Layer 3 of a small transformer language model trained on English Wikipedia (8 layers, counted from 0, width 64).
Take only the direct path to the model's output, skipping the later layers: a vector added to the residual stream pushes a token's score in proportion to its dot product with that token's output vector.

Output vectors of the tokens that the questions are about. A number n stands for (n - 500) times 0.0052.
"ories": 709 201 471 652 513 479 473 493 437 202 563 530 536 504 424 489 607 696 503 384 448 556 334 576 585 273 642 573 366 547 282 567 611 432 263 421 345 581 402 427 293 439 373 405 617 210 477 492 395 359 331 350 686 652 530 481 432 644 277 504 272 591 516 563
"ether": 430 353 615 496 572 610 704 272 364 386 528 819 804 387 590 393 922 768 463 344 384 924 495 310 566 240 701 548 495 643 318 294 384 457 646 362 235 676 278 412 317 290 470 500 586 485 536 200 659 478 300 317 763 288 510 393 648 606 351 681 458 596 472 509
"ial": 591 332 483 526 438 475 599 353 409 728 422 359 504 515 662 421 607 705 377 616 355 594 350 586 521 546 812 503 216 606 235 516 615 316 318 293 561 437 560 395 525 324 373 500 618 448 632 288 754 500 491 454 455 366 371 446 393 670 384 553 571 557 672 420
"ows": 529 453 496 603 417 344 422 228 606 329 622 684 511 546 458 611 675 444 548 404 517 343 279 420 455 170 624 585 377 600 243 375 423 327 317 542 370 381 578 479 426 293 496 487 503 534 651 432 732 500 382 437 484 475 482 391 507 500 703 740 486 554 418 415
"z": 535 332 414 544 612 404 354 450 392 566 490 537 586 560 503 491 550 515 438 465 426 401 613 538 465 445 509 488 444 497 613 648 554 429 426 580 400 593 528 517 616 476 387 535 395 668 532 587 365 494 371 337 443 332 586 423 431 465 602 619 450 320 515 398
"ress": 537 369 624 494 442 432 553 491 255 171 620 552 521 513 547 587 430 663 440 376 455 519 500 575 602 217 471 524 540 582 489 250 490 549 293 581 358 678 490 535 472 361 427 453 603 454 630 196 535 615 636 369 464 601 463 388 388 500 302 633 408 613 500 607
"ideo": 633 592 678 519 694 381 521 424 332 351 604 708 373 717 697 756 735 689 601 345 362 688 254 404 470 266 776 473 427 471 284 350 413 361 408 523 610 317 313 408 372 289 308 474 504 283 419 527 439 510 374 317 810 440 594 448 685 507 353 624 500 151 504 598
" ag": 575 422 587 429 579 498 431 431 400 562 486 554 513 470 522 464 479 612 486 428 410 507 513 316 346 594 477 506 632 621 631 479 510 406 475 530 358 444 545 488 437 338 568 455 557 442 540 425 408 351 486 473 451 467 435 496 452 493 498 506 482 526 538 601
"r": 488 444 480 489 599 548 418 524 138 483 480 417 505 538 506 553 443 444 662 512 412 573 448 635 647 585 603 465 536 284 396 505 533 625 386 395 445 632 390 596 447 420 344 509 533 481 551 432 438 506 559 446 424 455 430 479 330 498 534 492 464 578 577 403
"ll": 420 386 517 318 819 433 401 446 369 504 289 437 625 349 671 618 740 450 626 269 578 731 516 334 389 555 628 486 396 449 444 469 607 611 461 476 484 636 274 384 361 463 262 500 379 379 382 432 674 663 375 333 723 398 447 461 386 555 696 576 567 252 425 626
"ished": 489 504 569 486 661 383 571 500 570 243 623 722 664 653 341 574 680 608 630 403 446 638 638 401 505 165 975 522 587 522 465 309 465 500 317 475 289 186 664 556 370 441 451 423 468 375 556 301 436 272 401 240 479 361 571 492 448 645 516 401 543 352 577 645
"astern": 586 517 492 614 707 725 587 446 690 539 634 451 720 651 539 459 530 561 531 356 546 737 558 165 242 522 757 736 500 443 455 481 496 459 533 323 411 379 403 338 442 395 424 465 563 742 478 496 621 529 265 357 421 572 315 304 575 537 537 467 493 518 497 687
" ": 470 444 449 407 471 448 400 536 615 586 404 428 459 573 491 422 409 442 489 446 498 535 547 498 443 592 471 463 502 439 537 372 481 574 381 430 585 535 554 517 562 390 508 505 416 594 497 577 487 316 496 568 492 505 523 601 505 575 629 438 574 556 472 511
"atre": 487 371 663 531 685 608 444 434 664 442 627 452 549 465 550 609 719 673 489 297 435 508 534 244 466 483 614 626 372 461 357 394 531 492 460 378 443 382 546 516 301 416 256 448 580 414 585 507 520 512 195 275 657 649 539 493 530 733 335 684 392 238 524 597
"ael": 522 350 448 615 599 574 604 270 124 423 394 385 500 491 405 615 798 602 496 329 569 750 324 229 316 276 887 621 376 679 86 563 422 394 259 620 470 438 378 279 646 388 337 503 517 210 368 416 486 418 269 350 694 456 462 380 553 403 825 557 491 524 540 838
"imes": 760 353 541 523 496 593 675 475 398 200 515 591 429 578 478 486 583 509 629 504 424 458 345 290 505 309 788 654 587 512 538 373 398 320 534 507 388 504 248 442 409 263 512 473 578 563 556 425 575 336 449 287 415 509 515 276 388 551 304 627 169 537 478 401
"ody": 520 378 532 506 640 594 576 425 327 445 486 221 346 295 650 432 525 674 369 305 507 598 616 468 434 266 716 414 580 468 512 466 447 284 644 556 380 345 280 357 371 301 341 467 549 538 300 409 604 605 603 432 410 542 398 330 554 637 394 417 397 423 358 480
"ates": 515 348 536 523 534 572 659 353 527 504 357 484 618 503 508 631 682 461 659 721 624 595 538 537 455 547 828 527 493 562 368 607 532 295 419 571 427 554 309 454 506 566 408 490 352 610 431 411 497 440 396 457 472 588 620 351 307 670 309 467 587 627 667 476
"own": 555 516 624 480 527 355 523 650 350 388 329 578 486 540 469 348 574 516 597 585 451 507 564 533 509 242 512 539 400 493 511 350 542 459 278 476 376 453 477 394 263 151 434 486 458 539 663 326 570 396 545 307 370 461 600 395 403 429 510 643 314 533 497 659
" =": 381 340 425 592 518 517 571 404 629 274 379 509 526 586 511 485 667 878 402 355 488 538 450 457 483 530 477 664 294 372 420 363 464 598 289 604 590 312 451 512 381 470 474 474 579 382 594 477 607 669 602 456 456 627 469 427 520 410 531 652 482 391 566 443
"aughter": 374 330 774 528 603 478 564 527 250 202 370 637 479 488 638 693 797 592 503 344 606 573 238 319 506 240 680 537 549 684 559 388 418 183 495 496 500 476 484 473 371 327 504 441 357 573 652 284 642 397 445 367 566 623 601 270 379 507 459 528 202 363 524 615
"er": 389 344 543 518 557 427 579 398 381 434 571 541 503 295 389 352 245 377 443 514 518 336 703 314 555 526 673 414 558 419 575 297 352 459 428 459 448 554 557 601 682 565 506 520 492 404 548 452 465 465 273 457 641 376 527 451 460 427 414 588 655 458 554 383
"ournal": 508 272 749 555 510 625 630 366 485 244 537 512 478 458 714 531 387 530 536 195 508 547 366 164 272 286 818 431 377 453 307 413 520 467 405 667 383 340 300 416 334 437 447 480 588 229 541 619 576 534 505 495 896 603 475 295 583 759 317 626 355 547 453 643
"==": 350 659 507 279 448 402 644 470 550 280 369 450 408 494 542 398 556 719 545 530 372 543 329 384 433 445 584 559 565 317 374 493 506 265 464 610 466 382 328 378 545 534 393 469 532 435 442 595 350 571 573 415 472 455 458 507 720 511 315 690 437 440 563 482

Each question shows what one neuron of this layer's MLP adds at an activation of 1. A number n stands for (n - 500) times 0.0016.

n119: 590 367 584 353 614 633 645 542 361 727 604 613 525 447 392 288 456 787 598 115 448 614 227 455 341 154 546 595 485 468 541 655 423 189 649 581 360 645 530 424 392 342 566 578 641 461 453 428 404 378 439 271 486 643 514 365 476 620 580 552 454 296 593 504
Which of these tokens does it push down most? " "

n73: 387 488 500 667 680 692 515 540 567 433 292 731 510 442 289 310 298 709 509 701 602 714 352 626 471 646 393 407 648 432 281 567 426 448 490 657 557 592 265 456 471 553 527 431 186 413 617 215 629 545 527 412 453 329 690 445 228 492 347 722 477 451 694 395
Pushed up most: "ates"

n41: 496 630 379 526 532 518 616 514 596 520 362 429 553 521 382 732 511 493 597 300 626 130 562 421 548 338 556 624 335 529 587 703 598 323 505 449 493 315 746 579 662 409 561 399 619 258 576 370 630 508 505 671 458 469 374 456 634 313 739 753 655 647 468 480
Which two tokens does it push up most, strongest first? "ows", "ael"

n111: 591 412 334 575 472 534 652 687 514 302 370 364 481 416 419 448 647 401 616 443 562 785 433 432 615 393 570 380 421 629 673 465 501 379 489 326 340 546 367 651 655 479 477 354 669 525 454 598 444 560 463 410 457 565 578 333 520 432 503 646 550 549 478 405
Pushed up most: "imes"

n116: 401 453 390 327 477 502 314 642 226 337 467 481 460 635 462 728 336 214 536 295 464 523 628 654 477 509 444 464 491 518 267 499 653 540 578 554 476 674 255 551 733 555 531 524 567 497 490 402 532 494 446 511 379 559 555 476 398 506 411 376 514 656 639 222
Which three tokens does it push up most, strongest first? "r", "ress", "ates"

n104: 667 258 605 374 416 320 495 583 432 448 526 579 538 552 291 472 397 738 531 336 632 431 503 483 523 452 538 527 566 346 556 516 614 314 633 447 535 292 426 639 355 489 469 229 390 574 518 660 553 315 250 440 303 473 427 488 458 296 571 718 624 677 469 459
Pushed up most: "imes"

n42: 490 552 602 688 643 513 488 564 514 548 520 284 455 467 494 374 549 579 409 577 277 416 476 314 526 590 547 670 409 334 673 456 472 567 568 434 432 424 505 363 461 461 307 613 696 259 543 681 431 547 417 165 652 610 621 672 582 615 500 505 447 362 389 567
Pushed up most: "atre"

n89: 540 537 316 510 496 461 592 619 616 468 454 503 510 466 310 428 589 541 602 373 493 385 271 507 505 351 509 508 536 414 568 495 721 527 558 679 355 519 300 466 399 429 472 496 562 563 737 498 478 370 411 565 304 378 525 629 490 511 506 545 460 696 686 507
Which two tokens does it push up most, strongest first? "imes", "own"

n110: 251 461 510 390 594 457 560 509 366 323 563 400 516 340 423 548 461 442 552 689 434 507 445 683 647 535 561 466 554 420 471 562 507 511 733 372 607 718 495 530 520 533 432 740 463 404 259 595 341 667 565 359 520 487 396 549 529 682 365 498 624 511 528 446
Pushed up most: "r"

n94: 381 253 668 362 720 696 591 698 594 509 455 266 484 462 461 279 323 473 611 464 396 513 461 522 552 558 639 617 364 432 575 149 519 532 545 689 610 655 478 471 389 554 408 544 525 625 442 468 420 410 589 468 320 490 628 519 506 553 470 586 547 492 534 643
Which of these tokens does it push down most? "ows"

n123: 245 296 454 616 550 539 480 629 396 380 516 518 502 375 458 552 536 524 487 480 353 328 525 674 663 331 661 629 424 430 644 432 374 497 359 557 704 501 574 301 465 445 743 117 427 194 351 595 341 260 272 642 556 430 567 549 467 394 477 629 444 503 690 400
Pushed up most: "ories"

n75: 469 415 672 410 541 418 402 658 546 517 668 684 474 591 484 467 575 600 471 735 335 547 543 392 341 379 510 611 522 449 584 518 474 481 539 429 682 367 236 427 426 453 554 571 567 540 634 569 614 292 501 281 445 337 474 172 286 566 690 450 541 557 389 658
Which of these tokens does it push down most? "er"

n33: 498 358 150 430 479 398 493 468 656 329 487 639 500 549 410 614 472 472 443 336 685 531 459 473 448 636 348 597 415 548 360 413 549 340 567 513 355 420 371 680 685 403 398 326 465 506 642 614 574 577 395 532 522 504 528 374 485 634 348 440 421 467 524 702
Which of these tokens does it push down most? "r"

n12: 506 259 348 599 467 445 434 434 475 512 482 507 379 574 648 475 479 462 606 423 175 538 463 582 333 516 361 728 496 478 457 583 346 467 418 310 501 538 354 499 540 491 537 566 348 539 585 519 438 436 356 416 507 455 586 353 399 249 573 405 457 424 622 544
Pushed up most: "z"

n92: 218 707 284 564 678 410 403 621 346 416 456 605 427 601 516 654 600 423 347 546 594 333 643 563 235 438 543 473 439 506 283 672 285 422 412 457 558 514 372 593 526 674 472 451 406 529 451 493 557 403 397 693 740 633 648 557 454 260 543 514 687 647 536 470
Which of these tokens does it push down most? "imes"

n43: 410 497 672 537 618 467 484 556 435 538 525 426 420 689 647 649 661 531 462 400 721 570 252 553 761 258 580 454 515 404 564 517 567 399 527 343 502 593 448 701 403 614 594 370 608 810 627 588 610 635 395 262 658 527 696 291 480 745 509 465 447 616 380 492
Pushed up most: "aughter"

n61: 356 578 570 319 416 713 504 734 667 528 450 583 538 323 478 339 383 388 609 490 591 656 432 505 662 385 483 458 420 404 353 506 426 315 489 553 657 439 571 599 515 469 569 681 392 571 440 555 378 283 568 622 676 489 631 610 628 507 643 604 664 607 612 578
Which three tokens does it push up most, strongest first? " ", "==", "er"

n98: 536 372 435 583 546 589 617 491 469 587 372 618 704 449 411 700 599 290 486 678 455 510 381 383 578 735 487 443 608 384 486 455 584 514 576 269 743 433 540 544 457 651 286 510 276 333 399 244 599 609 441 690 677 583 562 619 166 471 573 232 733 752 549 602
Pushed up most: "ates"

n30: 654 524 426 549 348 512 557 809 430 568 440 578 624 655 500 516 562 563 371 610 541 516 627 338 575 471 412 706 538 671 807 622 570 394 530 493 589 709 404 650 655 474 648 599 385 492 395 809 583 569 485 760 462 546 408 506 423 404 674 656 521 413 523 410
Which two tokens does it push up most, strongest first? "z", " "

n44: 441 403 524 408 471 373 571 657 353 476 620 479 359 607 557 639 554 649 476 333 381 545 467 601 744 495 428 456 366 477 602 445 532 502 512 594 232 382 448 490 360 611 381 623 586 610 743 579 665 573 531 750 572 517 602 781 386 524 549 627 468 589 296 299
Pushed up most: "ress"

n68: 519 408 383 577 336 348 453 496 499 571 475 471 494 636 625 455 452 745 476 629 267 347 643 429 531 576 548 503 587 681 452 379 542 312 339 276 723 528 463 568 602 412 607 617 544 361 406 399 636 533 567 444 375 587 426 485 506 547 500 551 498 474 564 405
Pushed up most: "ial"

n18: 329 514 543 600 704 462 588 400 439 519 505 365 303 213 649 702 621 568 391 251 556 641 509 487 519 567 447 476 417 260 363 390 495 646 623 606 442 522 290 795 336 402 414 530 350 547 437 349 543 512 367 468 490 495 470 641 494 702 660 655 406 440 454 578
Pushed up most: "ll"

n122: 705 812 603 428 561 830 591 493 675 601 454 461 394 633 313 695 373 531 600 400 400 529 524 650 421 407 530 647 351 411 527 659 607 569 544 603 498 325 561 453 449 762 597 608 424 380 383 468 593 510 517 705 478 425 324 564 669 603 463 431 300 643 421 509
Pushed up most: "astern"

n48: 431 486 427 469 490 543 574 631 245 485 725 539 462 372 469 478 633 562 626 324 282 578 568 491 527 256 465 592 538 603 686 680 373 490 419 401 554 412 491 339 520 428 156 201 457 330 622 482 630 311 469 429 510 502 445 314 453 603 542 432 454 334 539 592
Which of these tokens does it push down most? " "

n25: 493 687 336 422 568 497 339 466 465 556 428 513 444 606 458 504 618 615 332 518 350 720 434 425 617 630 475 427 468 338 468 687 351 518 413 523 481 431 500 553 299 445 541 396 539 475 461 599 336 423 454 218 541 426 417 407 564 523 575 586 549 463 96 538
Pushed up most: "ideo"

n21: 294 473 545 731 472 504 436 535 532 516 491 148 474 312 509 322 379 457 535 378 466 521 591 617 639 447 346 381 360 474 731 616 463 486 815 341 451 605 519 626 523 615 592 546 464 301 366 514 549 599 477 564 284 359 593 591 664 617 505 447 338 319 435 441
Pushed up most: "ody"

n83: 382 587 491 537 358 522 737 478 574 419 459 599 543 490 422 504 484 677 506 637 327 466 316 551 515 574 626 511 512 453 438 349 644 521 597 406 657 671 390 458 326 572 432 380 547 430 718 262 482 528 516 344 437 387 363 455 491 662 407 648 556 295 454 410
Pushed up most: "ether"

n17: 630 457 558 635 659 489 443 380 541 630 538 449 458 525 417 492 522 409 665 421 608 673 524 494 377 538 629 564 459 316 497 556 516 493 659 437 716 624 576 251 557 496 465 547 419 687 557 496 354 637 520 200 573 452 497 447 523 579 654 537 506 504 469 473
Which two tokens does it push up most, strongest first? "astern", "ll"

n105: 339 466 622 318 654 624 667 584 634 447 382 312 633 485 431 526 545 525 436 369 453 536 304 555 403 560 436 573 598 623 695 533 748 697 497 593 592 483 646 501 450 553 579 445 556 312 323 532 645 471 456 867 486 513 527 704 350 488 519 449 535 563 432 311
Which of these tokens does it push down most? "ideo"

n10: 282 463 279 524 505 550 410 430 461 494 175 526 473 525 468 663 655 710 378 570 347 645 486 477 390 570 447 529 634 424 357 245 445 434 328 689 492 374 413 389 488 538 292 510 339 346 566 340 605 686 668 362 493 544 470 298 300 543 554 533 557 517 319 462
Pushed up most: " ="

n35: 688 577 586 31 386 373 567 705 555 361 651 622 408 378 413 583 686 495 522 438 302 519 443 443 361 520 399 532 473 480 497 549 505 429 595 468 433 505 591 568 456 421 706 627 257 487 532 492 537 387 670 823 453 872 594 604 402 391 544 389 479 455 412 527
Pushed up most: "aughter"

n84: 603 760 560 373 526 542 322 750 389 532 230 485 430 341 479 766 615 357 548 525 512 547 506 452 482 488 477 471 481 544 430 425 475 623 595 581 682 545 772 659 544 543 767 845 341 472 542 528 626 438 589 420 532 489 465 691 612 557 429 394 576 596 577 510
Which two tokens does it push up most, strongest first? " ", "ll"

n14: 617 446 643 539 369 418 522 702 345 474 390 629 502 599 613 460 385 345 537 457 550 548 576 639 512 406 583 358 493 392 579 331 288 349 386 478 412 628 545 486 536 250 483 553 530 726 615 487 673 341 557 317 248 504 397 244 520 553 511 481 585 394 570 396
Pushed up most: "own"

n51: 489 435 539 437 537 539 402 568 519 489 299 384 457 294 672 376 560 558 513 265 598 479 635 688 546 513 669 498 442 367 370 439 341 463 494 543 388 477 434 426 504 499 176 512 587 741 496 540 751 524 618 410 412 519 261 491 573 446 571 625 510 679 634 567
Pushed up most: "ody"

n90: 343 427 580 665 752 454 688 379 531 467 531 501 436 728 485 592 367 389 467 290 624 487 332 677 424 366 686 494 644 297 645 609 536 526 499 402 594 466 396 722 399 442 350 263 399 386 399 378 396 266 590 532 416 398 365 341 474 328 649 530 424 527 388 560
Pushed up most: "ished"

n81: 542 496 489 593 499 385 596 716 445 614 402 488 259 478 591 417 525 624 433 471 636 483 534 380 469 312 398 348 422 170 509 638 345 507 422 404 255 663 526 521 554 581 460 428 390 492 506 437 568 617 562 833 532 428 444 449 574 438 421 666 578 545 455 384
Which of these tokens does it push down most? "ished"

n23: 555 536 545 648 562 434 537 707 505 407 343 609 547 399 493 429 395 319 510 517 749 355 749 367 366 322 421 585 601 341 769 627 533 384 526 405 422 547 596 530 535 347 522 752 709 543 655 603 569 476 572 498 469 420 535 635 517 304 627 491 662 457 513 386
Pushed up most: "er"

n8: 462 575 459 546 485 623 482 364 521 685 456 348 578 579 679 518 545 467 489 550 417 576 362 583 364 387 409 654 572 669 490 370 746 608 495 471 542 423 676 415 507 484 537 952 449 523 483 523 589 466 503 512 512 343 488 684 712 666 475 502 511 530 549 371
Pushed up most: "ial"

n109: 459 403 439 573 535 649 608 372 476 300 365 581 359 523 488 290 515 430 640 515 656 614 484 470 547 484 657 610 524 357 630 450 565 337 476 655 247 483 470 598 519 418 380 203 460 601 511 469 325 398 306 266 485 605 529 409 589 414 412 587 401 570 519 362
Pushed up most: "imes"

n72: 358 679 426 373 617 528 298 655 370 511 538 546 542 634 351 445 420 388 475 522 456 519 567 560 529 636 410 604 648 683 520 374 678 578 496 408 817 425 500 190 507 360 604 570 540 535 485 365 512 565 328 396 646 452 729 473 574 471 415 411 367 622 488 587
Which two tokens does it push up most, strongest first? "own", " "